Layer 7 of a small transformer language model trained on English Wikipedia (10 layers, counted from 0, width 128).
A neuron adds its activation times its output weights to the MLP's output. To switch it off is to set its activation to zero at one token and run the rest of the model.
A neuron's activation on a vector x is SiLU(gate . x) times (in . x), where the dot is the dot product.

Input weights of the MLP neurons that the questions are about. A number n stands for (n - 500) times 0.0015.
n113 gate: 446,312,449,521,633,494,467,633,482,418,430,476,610,491,588,512,350,693,417,738,662,446,500,503,494,561,464,577,395,433,494,479,578,473,491,587,621,470,530,330,539,330,461,538,482,500,494,447,296,325,537,343,506,530,539,595,428,452,448,770,433,470,406,482,265,730,291,354,442,432,470,506,540,500,271,530,693,563,403,474,472,552,416,252,552,639,494,585,441,433,485,482,582,591,313,538,425,703,314,590,512,429,482,547,580,563,434,657,485,515,601,465,585,594,322,479,428,558,573,435,574,536,434,473,367,500,470,435
n224 gate: 476,331,572,613,521,512,491,468,432,512,440,435,544,396,430,613,451,328,559,473,611,355,500,720,353,592,657,500,503,402,720,338,635,515,420,659,494,295,369,541,527,569,618,456,485,503,676,471,390,393,552,494,473,414,479,611,494,545,376,565,331,465,688,503,611,652,373,512,512,556,551,468,521,494,625,413,641,647,375,529,423,610,577,577,540,591,420,556,474,570,471,655,430,461,378,535,551,375,530,575,424,395,659,332,624,548,461,518,437,256,497,535,579,434,641,533,593,579,470,453,630,536,404,450,289,642,697,322
n336 gate: 619,413,395,578,481,568,297,555,448,363,537,327,679,582,566,466,374,351,503,442,439,383,494,647,639,553,497,585,571,528,592,599,571,383,387,666,472,500,381,276,716,433,519,392,306,453,540,515,408,484,506,457,553,527,519,676,423,312,556,600,614,330,494,500,429,555,528,448,494,542,506,404,645,475,418,534,711,503,531,467,260,562,564,478,431,679,546,464,395,463,454,472,500,559,481,576,301,500,583,423,497,538,549,487,433,225,540,597,518,488,657,532,302,683,589,537,577,631,435,464,299,503,525,293,475,735,603,442
n392 gate: 461,398,591,344,566,559,542,458,131,312,240,330,387,226,615,550,497,571,465,555,377,442,377,694,461,523,566,724,513,444,394,399,451,572,565,464,434,703,545,470,428,756,595,300,590,588,500,557,289,530,302,595,513,577,648,369,493,324,516,584,487,577,599,575,431,516,405,577,484,465,503,437,457,477,655,605,585,274,596,424,543,557,396,369,563,513,448,529,535,434,462,464,500,415,364,513,594,464,513,620,684,350,732,574,545,477,445,458,611,448,407,569,395,674,568,691,441,417,503,529,461,563,588,587,529,619,566,564
n426 gate: 524,509,582,602,442,427,343,619,595,613,454,509,497,395,381,325,565,422,485,389,488,532,547,632,634,565,521,454,554,595,635,433,518,464,359,479,357,518,476,503,440,509,494,391,312,567,361,512,431,355,641,688,424,629,531,589,569,394,332,512,626,423,645,603,621,557,445,488,535,284,316,453,580,618,584,370,579,451,338,479,426,421,572,631,710,512,467,462,303,741,491,531,549,378,543,447,488,521,566,392,430,531,603,456,581,356,295,593,527,412,664,436,379,567,491,503,494,598,543,515,208,518,572,297,542,506,613,581
n113 in: 624,503,644,481,450,390,475,463,411,292,531,602,555,395,585,605,334,367,593,522,472,375,473,444,487,694,393,379,500,662,342,394,435,316,361,584,352,283,441,371,640,534,648,351,518,459,475,668,410,529,380,597,462,491,746,497,640,478,440,457,418,543,598,607,450,605,604,500,163,546,559,473,560,413,481,425,403,397,323,399,471,476,519,600,319,485,391,524,479,412,558,421,396,390,598,433,457,522,662,342,500,554,406,678,481,488,366,599,656,425,576,615,503,503,422,444,569,421,617,629,263,450,413,497,472,475,358,509
n224 in: 530,627,452,289,582,388,554,453,450,348,382,506,470,542,427,292,396,482,536,643,479,405,381,512,639,534,555,405,518,485,384,566,515,674,595,527,455,591,545,223,467,410,318,515,550,482,692,429,536,503,497,524,594,586,433,176,419,422,561,506,576,553,583,373,494,527,382,307,459,279,314,512,626,455,443,488,446,334,466,562,432,477,475,584,451,568,416,453,529,530,621,415,637,648,515,497,393,530,506,611,445,642,434,581,476,628,443,574,626,500,534,503,629,352,371,634,521,326,394,619,547,792,620,562,585,580,521,562
n336 in: 540,466,580,456,544,564,766,418,671,790,588,513,299,351,584,537,524,299,490,437,453,486,490,473,523,255,493,449,527,306,440,513,607,613,645,787,591,430,500,485,366,673,608,539,543,443,417,611,596,671,456,379,433,556,500,267,373,463,547,467,474,625,281,346,500,404,460,563,607,611,387,549,503,607,404,299,480,493,730,647,367,432,379,655,558,408,463,520,513,294,470,527,497,557,442,546,633,556,497,510,584,500,396,490,375,629,327,520,500,369,435,634,669,453,573,632,343,426,345,599,395,459,553,503,322,487,520,226
n392 in: 562,573,445,264,441,615,593,323,646,545,524,527,514,626,427,528,415,636,510,548,366,496,252,452,392,465,333,415,538,472,551,604,662,438,281,410,333,292,414,647,410,380,531,648,629,486,565,422,352,514,577,583,476,322,559,241,20,586,503,221,523,554,507,462,389,527,378,606,685,564,414,393,479,586,620,735,448,535,535,649,341,457,436,511,292,490,462,436,510,434,585,496,469,479,525,602,675,424,614,517,409,472,548,479,449,586,603,486,683,406,496,638,355,434,369,431,365,416,465,636,510,483,286,633,646,555,472,421
n426 in: 349,428,443,466,331,458,381,485,326,464,358,530,556,313,473,518,549,671,521,503,497,443,494,551,476,482,349,488,566,530,464,626,515,416,515,377,485,605,633,493,428,452,584,599,409,584,366,567,482,381,664,488,551,488,573,649,356,479,283,338,500,335,506,551,467,560,434,346,628,518,533,552,735,494,518,335,425,686,673,488,420,327,383,525,402,409,339,591,570,585,515,524,421,389,707,506,524,405,530,321,476,454,470,516,651,536,518,423,632,581,598,468,535,497,488,521,347,485,663,512,444,461,315,251,548,302,630,577

Output weights of the MLP neurons that the questions are about. A number n stands for (n - 500) times 0.0011.
n113: 423,446,323,488,421,540,570,592,541,526,543,594,462,428,440,475,539,574,332,338,392,474,513,472,432,465,389,517,564,538,614,536,422,584,624,409,381,275,687,402,375,518,388,536,508,474,652,410,528,439,431,577,462,417,740,305,484,398,538,483,516,447,443,462,455,459,578,547,606,535,426,669,526,516,520,569,483,532,463,579,570,425,510,525,509,628,486,359,595,500,478,500,586,470,438,515,640,341,435,416,567,553,625,483,505,550,571,473,541,539,401,415,372,564,480,391,440,319,445,456,529,546,382,640,553,576,492,598
n224: 574,462,466,413,363,532,416,356,534,622,457,421,415,562,482,529,631,495,444,498,358,554,522,585,521,648,489,481,585,639,433,524,488,641,519,466,559,566,579,430,444,490,327,517,446,452,471,559,389,465,526,557,450,423,515,289,487,643,604,281,379,589,522,537,441,466,491,587,463,524,457,366,405,403,540,418,562,418,569,524,432,458,572,775,500,466,563,653,666,536,442,614,390,416,490,483,671,445,440,532,458,638,417,557,482,491,455,465,533,392,532,601,502,431,606,532,491,340,457,480,454,632,637,445,435,546,437,498
n336: 432,414,573,384,473,423,616,581,360,385,624,510,417,376,500,619,582,655,483,468,480,588,462,591,593,429,510,628,432,558,613,447,347,413,427,468,423,593,745,468,559,438,616,559,686,578,357,620,603,532,445,589,518,483,555,381,412,584,561,604,530,431,459,570,497,449,446,460,605,605,495,394,464,525,317,461,469,556,555,529,359,582,489,471,611,574,538,409,573,632,562,576,435,477,612,362,520,479,599,495,398,624,441,395,545,561,434,493,512,585,473,633,583,514,309,564,458,531,497,761,715,480,402,580,625,472,539,611
n392: 418,426,486,513,566,506,519,606,367,502,532,573,453,471,467,364,542,378,357,467,255,745,464,500,447,592,577,532,514,542,500,481,486,547,607,531,541,426,241,452,572,635,561,514,395,660,636,457,563,511,408,358,504,443,420,434,490,472,476,303,607,515,489,626,462,481,497,551,468,500,496,532,380,487,558,415,646,567,419,438,412,446,456,457,433,364,518,583,498,587,477,505,453,590,606,460,535,498,595,496,538,478,659,620,482,365,379,502,491,463,426,599,557,517,570,421,517,410,390,512,489,475,441,502,661,672,493,507
n426: 409,356,607,547,671,400,676,605,290,561,555,373,623,520,530,555,438,530,456,545,640,722,540,397,459,484,492,457,293,634,519,555,545,407,497,440,522,495,532,453,551,469,615,511,668,411,613,474,557,230,446,480,605,500,549,443,419,632,339,554,639,469,490,391,401,579,480,505,495,592,587,519,589,484,580,574,470,543,571,427,460,591,460,548,408,555,585,673,642,491,542,538,469,20,491,536,586,497,572,516,500,462,400,505,479,593,682,574,649,505,424,379,526,600,577,531,541,428,647,301,631,543,404,459,461,442,722,528

Each question names a token from some text and the token that comes next. It shows the vector x that enters the MLP there. A number n stands for (n - 500) times 0.0071.

Then comes g, the gradient of the next token's log-probability with respect to the MLP's output, scaled to length 1. A neuron's effect is roughly proportional to its activation times (output weights . g). A number n stands for (n - 500) times 0.00081.

"r", then " Pl"
x: 551,547,541,486,371,500,381,300,551,467,464,598,550,581,393,463,422,398,483,388,590,322,583,667,604,494,543,599,466,539,536,506,707,464,430,468,519,593,487,227,638,406,593,489,620,552,480,624,621,471,274,440,600,490,445,632,651,514,426,279,496,606,537,542,620,454,507,452,505,538,503,526,585,558,706,683,564,581,518,459,417,503,518,607,491,563,599,492,459,367,525,513,576,297,499,292,261,544,568,509,302,450,442,582,547,616,388,554,539,619,641,110,524,448,596,673,452,468,552,376,533,531,568,653,481,450,426,598
g: 650,634,691,552,560,494,524,611,596,525,617,370,614,471,523,423,684,589,624,575,372,497,276,241,445,619,586,565,515,166,630,554,524,538,683,579,550,540,412,571,382,451,450,380,405,427,551,388,515,516,367,462,553,628,645,468,638,429,400,572,366,445,522,544,383,608,511,553,425,580,439,448,604,326,351,469,659,313,420,410,618,487,474,480,526,321,390,398,445,647,173,570,563,435,611,573,573,466,625,546,592,436,504,373,474,491,454,585,509,625,351,522,502,691,471,619,768,620,579,546,359,411,533,310,335,543,445,539
Switching off which neuron hurts the next token most? n336

" big", then "-"
x: 519,406,508,479,384,621,502,211,383,305,351,370,734,460,603,474,440,450,517,553,480,503,474,533,382,491,448,492,473,580,347,545,403,593,517,394,495,392,512,505,521,556,538,522,491,507,488,551,490,423,424,446,519,609,539,875,433,464,539,505,510,570,372,407,537,598,458,544,415,452,693,496,495,641,582,592,548,511,312,630,646,443,468,583,519,417,489,689,573,630,562,417,546,26,563,340,362,502,617,506,479,691,465,664,624,538,352,481,481,470,648,358,575,447,486,632,512,599,647,478,489,638,494,455,388,434,517,521
g: 548,364,359,655,527,494,526,463,462,514,845,659,409,580,598,533,317,482,458,409,610,468,562,528,347,588,436,462,400,618,310,496,445,431,553,654,610,353,552,571,500,327,635,528,519,561,329,425,661,524,347,393,478,378,616,543,381,411,493,282,465,434,401,495,436,457,561,584,409,602,538,591,383,370,490,368,277,789,593,769,681,330,493,288,421,542,586,473,455,329,524,599,521,382,460,367,416,440,376,435,500,468,437,702,573,510,611,464,425,627,342,360,512,495,451,454,500,463,482,626,609,699,467,680,507,501,424,412
Switching off which neuron hurts the next token most? n113

" his", then " career"
x: 647,539,489,448,337,484,391,465,545,380,453,578,516,381,475,530,638,467,521,473,437,638,604,461,507,470,371,532,461,543,479,416,579,642,559,635,303,611,628,254,481,373,428,573,506,574,581,538,397,244,485,561,561,550,387,598,426,465,575,335,500,399,499,495,503,541,453,508,520,559,388,398,466,583,628,443,567,421,596,579,515,535,574,627,560,441,584,604,548,708,442,565,481,40,494,230,436,560,599,346,663,555,524,464,541,617,493,501,571,438,491,308,410,401,521,483,467,530,389,532,294,391,467,547,340,566,484,667
g: 677,364,457,421,371,424,573,468,593,367,631,676,563,439,660,359,397,342,534,635,578,467,704,493,553,416,337,521,204,494,589,473,459,597,702,522,431,391,542,579,363,455,480,466,320,570,621,543,647,412,378,416,605,348,367,472,528,558,533,660,572,373,394,463,378,624,496,786,596,591,645,587,457,517,475,615,536,461,628,570,565,737,469,342,541,424,697,576,621,466,638,536,578,520,495,493,416,489,696,427,523,522,519,697,506,558,437,366,479,424,565,494,647,404,570,436,457,441,421,435,747,463,401,653,420,613,651,272
Switching off which neuron hurts the next token most? n426

" each", then "\n   "
x: 554,380,446,539,562,617,522,381,537,477,375,380,763,610,399,657,543,519,382,478,361,529,391,488,421,434,452,388,312,605,566,561,615,535,584,495,479,443,431,285,499,344,334,554,474,481,350,510,402,194,398,585,676,511,498,559,457,555,591,324,631,549,324,412,453,310,404,333,329,685,409,555,318,665,439,521,553,583,442,755,532,489,524,461,483,515,498,496,508,460,643,406,287,247,404,342,409,526,469,548,602,504,718,629,630,621,541,609,455,539,618,361,500,461,483,546,257,378,367,435,452,411,494,318,516,642,612,498
g: 341,470,570,446,568,494,551,383,485,535,785,338,471,409,638,549,583,540,433,362,565,499,589,497,747,379,481,327,445,266,589,543,672,516,687,583,534,511,437,391,631,553,440,601,512,489,431,338,467,539,537,676,475,311,259,532,516,456,465,410,481,683,712,449,534,399,586,557,544,569,358,469,500,319,575,233,571,545,394,349,453,478,448,695,633,624,473,688,335,476,453,367,512,648,378,586,544,512,421,493,404,427,441,220,541,599,487,555,437,440,558,537,694,559,435,564,617,494,567,281,346,392,447,438,542,425,663,417
Switching off which neuron hurts the next token most? n113

" three", then " of"
x: 563,458,481,390,554,588,455,442,632,396,447,496,563,524,538,553,528,553,407,516,467,463,450,669,329,448,360,524,451,487,416,527,598,673,534,545,392,600,707,266,543,315,399,462,416,530,405,603,452,249,445,559,544,573,565,706,335,535,594,378,555,460,333,398,464,551,447,369,522,510,601,458,325,422,531,552,482,638,423,610,536,495,577,525,611,412,424,643,600,518,449,697,478,71,444,322,520,470,522,264,566,597,503,585,472,457,508,475,452,504,609,286,570,381,512,594,442,465,403,372,318,615,587,457,506,452,540,494
g: 320,456,389,564,645,407,718,399,494,609,568,590,566,602,479,524,374,405,225,519,428,426,596,479,480,323,535,473,235,795,391,475,512,619,484,403,520,487,461,424,547,463,448,595,403,576,564,659,361,634,406,400,589,323,523,554,460,747,460,361,472,482,476,423,511,398,611,369,672,588,468,484,582,316,493,559,562,574,358,683,521,600,420,557,456,697,476,617,483,561,709,653,702,516,282,416,565,412,586,558,420,384,579,425,422,444,632,634,591,430,457,512,424,664,453,465,585,526,475,580,446,486,412,688,804,512,581,485
Switching off which neuron hurts the next token most? n426

" Senior", then " Football"
x: 621,423,771,543,311,585,350,232,499,237,543,546,368,374,528,610,471,495,547,378,537,364,514,508,495,454,468,445,400,595,334,531,590,516,513,435,455,786,417,383,628,564,593,510,633,442,731,532,447,405,378,533,524,436,365,657,477,420,507,479,612,574,342,365,494,360,444,590,402,576,611,348,582,599,574,490,597,603,699,625,642,527,497,496,629,402,667,774,463,359,384,499,565,274,426,394,277,508,570,531,657,541,631,450,582,494,374,521,477,610,524,297,571,369,466,698,497,417,432,451,674,389,474,660,572,386,733,545
g: 679,651,379,421,558,234,292,542,533,560,514,697,577,443,441,582,484,205,690,689,508,484,614,489,516,541,716,586,276,498,564,637,510,458,581,480,640,628,647,538,478,598,529,431,598,376,514,629,410,552,652,481,432,540,401,594,491,517,512,544,476,421,597,406,279,499,370,618,280,396,591,362,705,362,552,429,587,669,444,486,597,415,435,413,384,483,409,496,317,476,462,558,564,489,771,553,426,402,514,551,461,560,479,635,468,550,673,665,516,498,484,457,583,441,521,646,339,604,481,422,482,605,531,453,409,179,515,469
Switching off which neuron hurts the next token most? n392

" adult", then "s"
x: 613,550,412,321,359,510,452,328,372,270,416,680,557,360,744,427,533,554,577,587,569,588,604,408,321,317,436,573,466,560,479,410,455,498,550,514,395,601,430,411,413,563,402,539,478,408,428,579,574,548,421,518,578,591,581,767,570,327,588,512,740,327,546,444,513,551,489,403,570,506,462,455,557,520,582,427,511,593,551,714,522,375,401,550,336,565,448,675,589,434,504,523,466,108,538,292,419,462,555,308,386,456,516,523,517,424,320,504,410,550,806,463,596,402,385,609,621,443,698,412,558,553,452,386,454,577,535,433
g: 441,360,478,535,706,488,788,425,276,433,429,570,515,398,433,386,610,550,339,429,556,451,444,298,385,345,362,440,337,524,572,619,462,486,579,521,539,784,419,505,574,460,519,463,522,306,457,279,449,438,400,546,518,491,702,617,678,395,531,659,404,618,597,640,468,338,747,506,437,536,456,486,517,343,591,659,281,506,727,491,702,479,519,517,409,470,499,594,586,494,549,634,649,501,218,518,542,557,245,540,429,393,518,495,445,530,472,462,455,484,324,624,560,441,432,478,362,577,498,491,659,548,506,571,434,575,526,631
Switching off which neuron hurts the next token most? n426

" &", then " T"
x: 579,507,513,472,309,508,551,428,578,291,571,456,526,467,656,639,388,441,568,287,483,381,505,594,508,308,492,377,459,420,500,492,522,430,554,573,558,464,466,151,501,513,377,486,599,439,648,636,502,532,413,616,670,458,442,559,442,513,496,553,598,652,577,355,487,543,456,523,597,695,367,471,513,582,367,498,519,432,511,511,498,609,585,526,550,503,447,512,547,341,421,497,334,262,554,468,353,742,504,437,516,635,280,759,397,451,412,519,582,507,504,327,522,556,376,755,392,537,353,652,479,544,594,409,493,584,658,394
g: 368,589,570,547,316,522,545,509,579,490,495,432,531,527,605,299,591,577,583,462,605,660,501,446,619,361,609,741,632,321,496,654,409,670,555,480,607,402,550,587,401,326,534,399,592,715,531,529,437,399,482,891,669,441,672,424,508,469,415,575,417,726,335,651,480,597,508,539,496,528,336,470,568,431,505,724,490,507,327,475,586,591,417,363,242,517,446,602,497,589,340,656,416,557,426,428,563,660,557,453,566,359,390,690,381,458,533,649,585,440,474,474,543,472,615,536,502,704,449,588,571,544,566,543,592,411,553,338
Switching off which neuron hurts the next token most? n336

" and", then " 1990"
x: 564,474,590,441,333,426,537,449,510,53,576,490,524,500,421,555,568,374,721,558,494,639,573,710,449,393,374,472,431,469,457,427,456,444,580,468,527,395,403,159,428,351,441,477,418,629,615,545,542,480,493,545,556,459,522,719,515,567,665,518,492,565,539,442,501,573,294,562,511,501,467,560,295,550,237,551,548,444,483,448,785,463,583,581,496,513,474,755,467,487,533,449,540,341,439,471,265,541,602,467,482,648,493,613,495,521,465,479,561,509,321,522,430,423,561,497,350,530,585,565,631,462,521,662,444,530,617,327
g: 428,272,498,365,441,565,413,315,496,529,444,401,541,418,624,485,658,262,501,421,600,525,380,568,439,465,578,516,621,472,578,651,420,592,417,336,696,559,453,539,273,421,447,551,616,524,461,386,440,505,422,477,368,392,642,513,421,371,575,598,502,681,709,418,710,461,417,543,482,493,383,494,610,741,368,482,563,643,371,633,520,567,292,540,397,586,466,502,507,483,578,519,453,550,558,604,431,548,699,331,510,339,459,226,437,514,404,557,350,548,468,563,649,428,555,458,479,247,505,459,637,663,411,521,484,556,360,836
Switching off which neuron hurts the next token most? n113

"H", then "F"
x: 479,374,219,558,421,509,539,392,360,532,676,468,515,420,431,544,477,286,581,422,442,101,565,486,565,387,403,464,536,528,304,509,499,289,549,493,353,530,375,418,521,556,510,471,447,534,593,421,474,461,290,353,563,338,584,630,442,577,467,549,344,622,361,409,359,545,440,569,551,581,465,429,463,420,492,537,416,316,493,616,388,435,651,444,628,653,458,555,552,263,464,675,474,384,553,275,479,585,567,459,605,529,472,546,372,445,551,468,449,400,442,328,634,468,515,533,444,658,399,659,476,545,495,561,528,569,393,565
g: 443,466,460,456,478,466,656,492,608,389,701,532,413,388,415,378,613,416,526,585,562,498,544,461,655,368,524,675,698,725,680,474,506,491,323,521,477,448,607,581,507,399,644,596,450,302,475,434,373,531,578,549,609,353,539,577,431,372,652,609,419,493,717,663,563,631,483,539,448,488,452,302,486,367,522,369,397,385,657,581,599,537,602,452,494,452,338,417,215,545,369,788,491,521,707,540,498,335,612,535,378,770,513,429,329,425,420,568,322,645,549,516,524,330,380,500,576,475,524,508,638,433,439,437,596,373,544,365
Switching off which neuron hurts the next token most? n336

"star", then "ring"
x: 567,349,608,220,574,500,583,354,440,444,404,502,489,283,477,508,576,393,460,393,312,506,666,431,313,445,497,448,473,542,496,510,512,602,521,609,442,491,430,424,521,549,466,529,610,613,472,715,359,697,442,409,443,589,431,639,660,494,529,386,553,473,625,428,763,417,484,353,391,422,493,500,375,398,685,604,347,314,618,553,683,532,561,502,363,490,634,487,505,479,457,480,383,118,390,219,445,643,469,341,430,578,507,721,602,562,406,552,476,549,575,363,623,392,502,508,463,394,303,644,615,635,444,491,473,389,560,627
g: 718,563,485,651,381,374,283,465,588,618,440,520,301,449,383,264,466,583,837,512,399,587,361,575,444,527,564,349,498,591,395,550,552,560,534,250,345,408,657,656,474,576,462,411,456,684,495,441,308,577,586,511,428,474,524,412,284,586,269,393,506,455,452,552,814,570,501,625,443,246,582,496,430,383,503,454,515,472,443,626,450,517,380,453,432,571,540,497,612,548,283,587,453,618,647,472,420,449,582,344,591,571,445,598,453,651,472,517,389,522,505,603,565,399,705,383,533,271,483,484,484,462,497,490,470,486,455,555
Which neuron, switched off, raises the next token's probability most? n392

" adult", then " theater"
x: 566,518,346,343,385,454,450,348,507,445,395,663,514,482,655,379,486,411,573,501,557,615,657,480,307,365,449,515,503,604,494,406,466,495,461,515,423,568,439,401,371,459,395,589,485,343,502,642,510,405,357,564,598,554,537,794,563,399,525,416,742,428,559,416,495,565,445,497,570,555,415,575,656,563,618,418,432,552,543,773,519,448,592,623,241,586,551,722,545,399,538,574,540,159,514,387,321,522,542,328,331,571,550,483,509,539,384,417,381,551,822,481,572,458,463,568,634,425,713,424,511,532,537,382,441,650,530,363
g: 397,385,480,461,560,308,583,200,800,373,528,245,478,551,402,419,394,385,518,539,388,457,424,616,454,641,493,367,564,368,528,510,352,455,476,751,440,397,548,555,433,469,599,464,550,315,471,401,354,577,452,419,610,620,500,432,448,554,556,635,561,465,554,322,382,479,407,498,513,496,552,511,659,507,429,733,475,426,300,389,593,467,453,507,502,608,468,588,421,510,585,642,581,533,751,459,514,630,476,401,489,620,525,524,599,687,430,520,606,435,747,428,524,528,612,636,273,662,364,414,464,361,533,596,733,588,421,658
Which neuron, switched off, raises the next token's probability most? n426

" Pre", then "vi"
x: 662,414,416,530,483,476,568,473,420,567,672,439,529,483,322,715,463,504,570,462,748,372,390,580,579,464,354,362,395,615,295,430,480,463,536,554,638,433,578,470,430,446,549,495,491,611,471,599,354,364,664,477,508,450,436,638,434,455,570,453,357,452,449,569,624,518,511,498,586,415,737,542,444,439,669,697,562,549,426,654,616,495,534,614,551,589,528,628,460,516,415,333,408,99,663,422,452,304,556,360,443,743,355,506,464,516,626,498,614,545,272,529,544,593,503,707,564,415,249,542,555,561,432,378,276,464,569,396
g: 584,546,529,464,588,480,537,493,373,416,500,553,573,412,261,514,476,366,463,649,454,553,459,368,693,405,444,750,596,602,472,479,320,584,398,312,381,370,585,516,395,420,479,625,462,298,552,477,360,440,677,227,587,486,489,311,529,670,401,516,521,420,387,645,376,457,478,546,424,378,365,481,640,503,644,555,397,312,578,483,361,614,535,564,439,509,353,411,523,459,392,426,433,707,421,357,476,613,454,474,369,670,579,794,537,590,728,432,466,658,567,571,490,758,481,464,669,533,603,520,649,604,407,438,430,476,496,371
Which neuron, switched off, raises the next token's probability most? n224

" |", then " 9"
x: 572,492,469,511,430,434,499,592,500,499,463,455,600,426,557,608,531,411,501,378,520,491,581,498,598,502,323,570,494,397,278,527,467,489,568,456,565,602,500,104,452,524,544,445,458,541,595,414,463,494,377,434,539,332,494,477,301,543,555,604,409,596,330,446,538,568,482,404,531,520,487,622,545,632,510,676,568,538,613,484,579,458,545,265,600,495,377,533,397,427,355,621,659,363,404,439,480,633,581,552,463,713,447,493,453,560,501,474,667,553,479,197,711,445,488,659,460,391,366,654,558,542,560,511,380,552,598,637
g: 566,403,314,548,418,433,310,578,659,509,493,567,572,624,459,486,608,399,431,661,361,560,621,754,396,411,558,395,513,585,413,528,532,184,596,430,483,699,422,511,448,614,565,438,510,553,482,296,467,425,626,593,401,349,509,503,507,744,519,475,548,348,561,561,657,450,477,611,684,670,562,629,429,573,403,542,543,445,586,441,436,549,540,420,368,637,466,436,636,532,450,450,511,519,391,509,492,356,368,387,404,670,494,471,387,311,535,449,556,490,470,574,538,296,361,113,519,527,379,507,427,538,523,544,249,616,344,317
Which neuron, switched off, raises the next token's probability most? n113

"B", then " |"
x: 423,399,430,482,423,389,530,467,433,467,594,384,380,453,587,653,422,431,588,446,537,141,514,456,592,331,346,642,400,513,373,694,415,404,565,496,425,575,351,462,781,637,590,352,562,500,513,501,612,306,217,406,610,364,476,595,566,453,499,531,485,539,353,317,413,452,457,470,516,566,507,626,526,581,516,517,414,427,598,661,548,524,491,379,689,577,467,558,449,231,484,623,540,357,554,220,452,536,653,482,634,549,553,375,382,464,489,356,499,404,444,254,547,460,532,526,394,528,453,523,434,601,535,554,553,497,463,524
g: 577,519,406,421,480,497,504,350,339,262,267,549,590,550,635,577,453,508,436,496,523,600,589,453,514,637,348,473,459,620,512,473,563,462,671,462,665,646,417,452,471,606,343,494,546,548,329,480,494,361,465,521,688,533,312,375,473,601,584,593,332,530,582,583,712,499,570,505,591,474,599,649,392,754,666,525,505,583,512,491,278,405,425,538,459,578,420,614,462,324,665,521,363,563,370,489,397,317,444,581,521,389,477,634,485,491,683,240,679,382,426,541,652,494,412,327,364,478,560,489,521,459,415,684,750,474,405,291
Which neuron, switched off, raises the next token's probability most? n392

",", then " Jim"
x: 555,668,606,505,453,612,482,380,544,459,557,340,468,434,545,588,259,440,501,405,545,445,542,671,585,256,314,460,449,570,547,551,649,549,533,582,497,483,352,49,467,340,435,533,361,569,504,674,412,609,404,432,502,449,456,472,555,535,530,449,516,558,538,424,396,348,426,431,477,536,540,382,506,508,396,546,406,454,524,589,728,505,545,531,488,414,466,483,391,479,465,468,376,492,543,527,501,622,617,423,411,397,329,576,387,485,466,635,503,602,449,493,559,539,497,803,366,456,514,505,587,484,580,372,428,517,509,488
g: 679,436,361,513,377,473,622,430,407,540,293,520,629,391,364,718,562,421,382,514,678,612,740,620,514,502,455,681,442,461,409,349,597,655,492,742,339,656,473,555,503,714,507,343,495,633,460,517,392,458,555,509,509,596,510,417,562,658,539,504,581,493,436,490,470,530,474,571,462,399,497,335,600,427,581,593,226,742,505,380,556,460,326,587,423,579,378,504,393,557,431,521,559,487,398,551,501,508,290,456,498,574,475,546,154,547,682,415,690,545,423,481,443,332,504,604,415,497,652,525,281,374,457,333,480,479,538,542
Which neuron, switched off, raises the next token's probability most? n336

" |", then " 8"
x: 555,502,480,513,402,458,508,591,505,477,455,465,585,426,539,588,541,429,498,380,532,499,588,498,611,498,324,598,482,398,288,526,452,475,556,463,574,617,511,97,442,545,533,453,468,550,610,413,466,461,373,430,539,336,503,476,303,544,557,606,399,596,317,477,536,555,478,410,539,522,483,631,557,619,528,669,553,537,602,466,570,457,529,262,590,510,385,522,402,417,362,607,655,366,396,426,484,645,574,537,438,717,466,482,467,539,490,468,663,571,464,202,726,469,500,658,463,403,368,639,558,551,543,524,394,564,588,644
g: 590,504,349,600,401,431,306,559,561,501,420,605,554,652,433,493,596,441,434,644,375,570,618,717,370,409,444,440,516,601,336,598,602,208,645,523,517,682,471,466,436,633,587,461,499,543,424,283,543,430,627,520,411,353,537,542,543,698,516,441,595,409,595,591,724,466,457,679,700,661,597,639,428,565,351,479,507,423,612,417,405,545,552,426,320,554,474,492,632,560,431,357,489,475,393,447,514,321,309,439,480,636,523,502,424,295,473,518,500,529,452,548,501,331,423,142,483,534,367,512,390,527,559,496,311,684,323,428
Which neuron, switched off, raises the next token's probability most? n392

" a", then " result"
x: 508,533,526,477,335,457,513,439,546,338,446,399,457,575,451,461,608,607,715,433,444,624,535,490,378,399,414,500,360,606,464,551,462,512,444,374,326,526,579,356,507,470,388,649,622,412,441,603,387,179,418,546,477,501,508,599,420,529,518,461,582,456,492,479,447,384,341,577,423,545,426,604,554,562,532,401,504,599,395,733,529,540,511,744,575,419,516,589,457,541,456,607,525,66,487,561,357,487,498,414,503,606,437,515,599,354,404,587,607,498,567,202,456,523,469,582,507,521,507,526,351,563,644,495,355,495,427,454
g: 394,547,457,423,400,513,443,474,243,550,521,515,533,453,469,360,632,584,272,616,390,467,568,439,393,567,459,446,680,460,709,508,471,528,662,451,455,543,348,612,611,291,583,546,668,548,486,166,424,429,619,585,404,334,385,317,352,581,521,471,560,481,593,425,622,407,598,393,444,406,322,611,429,467,462,473,550,579,448,625,501,399,440,605,602,537,404,491,509,558,488,605,844,632,354,461,468,411,325,614,541,679,596,324,497,157,543,447,567,410,662,527,607,414,474,511,620,411,497,558,700,485,521,452,522,603,542,479
Which neuron, switched off, raises the next token's probability most? n426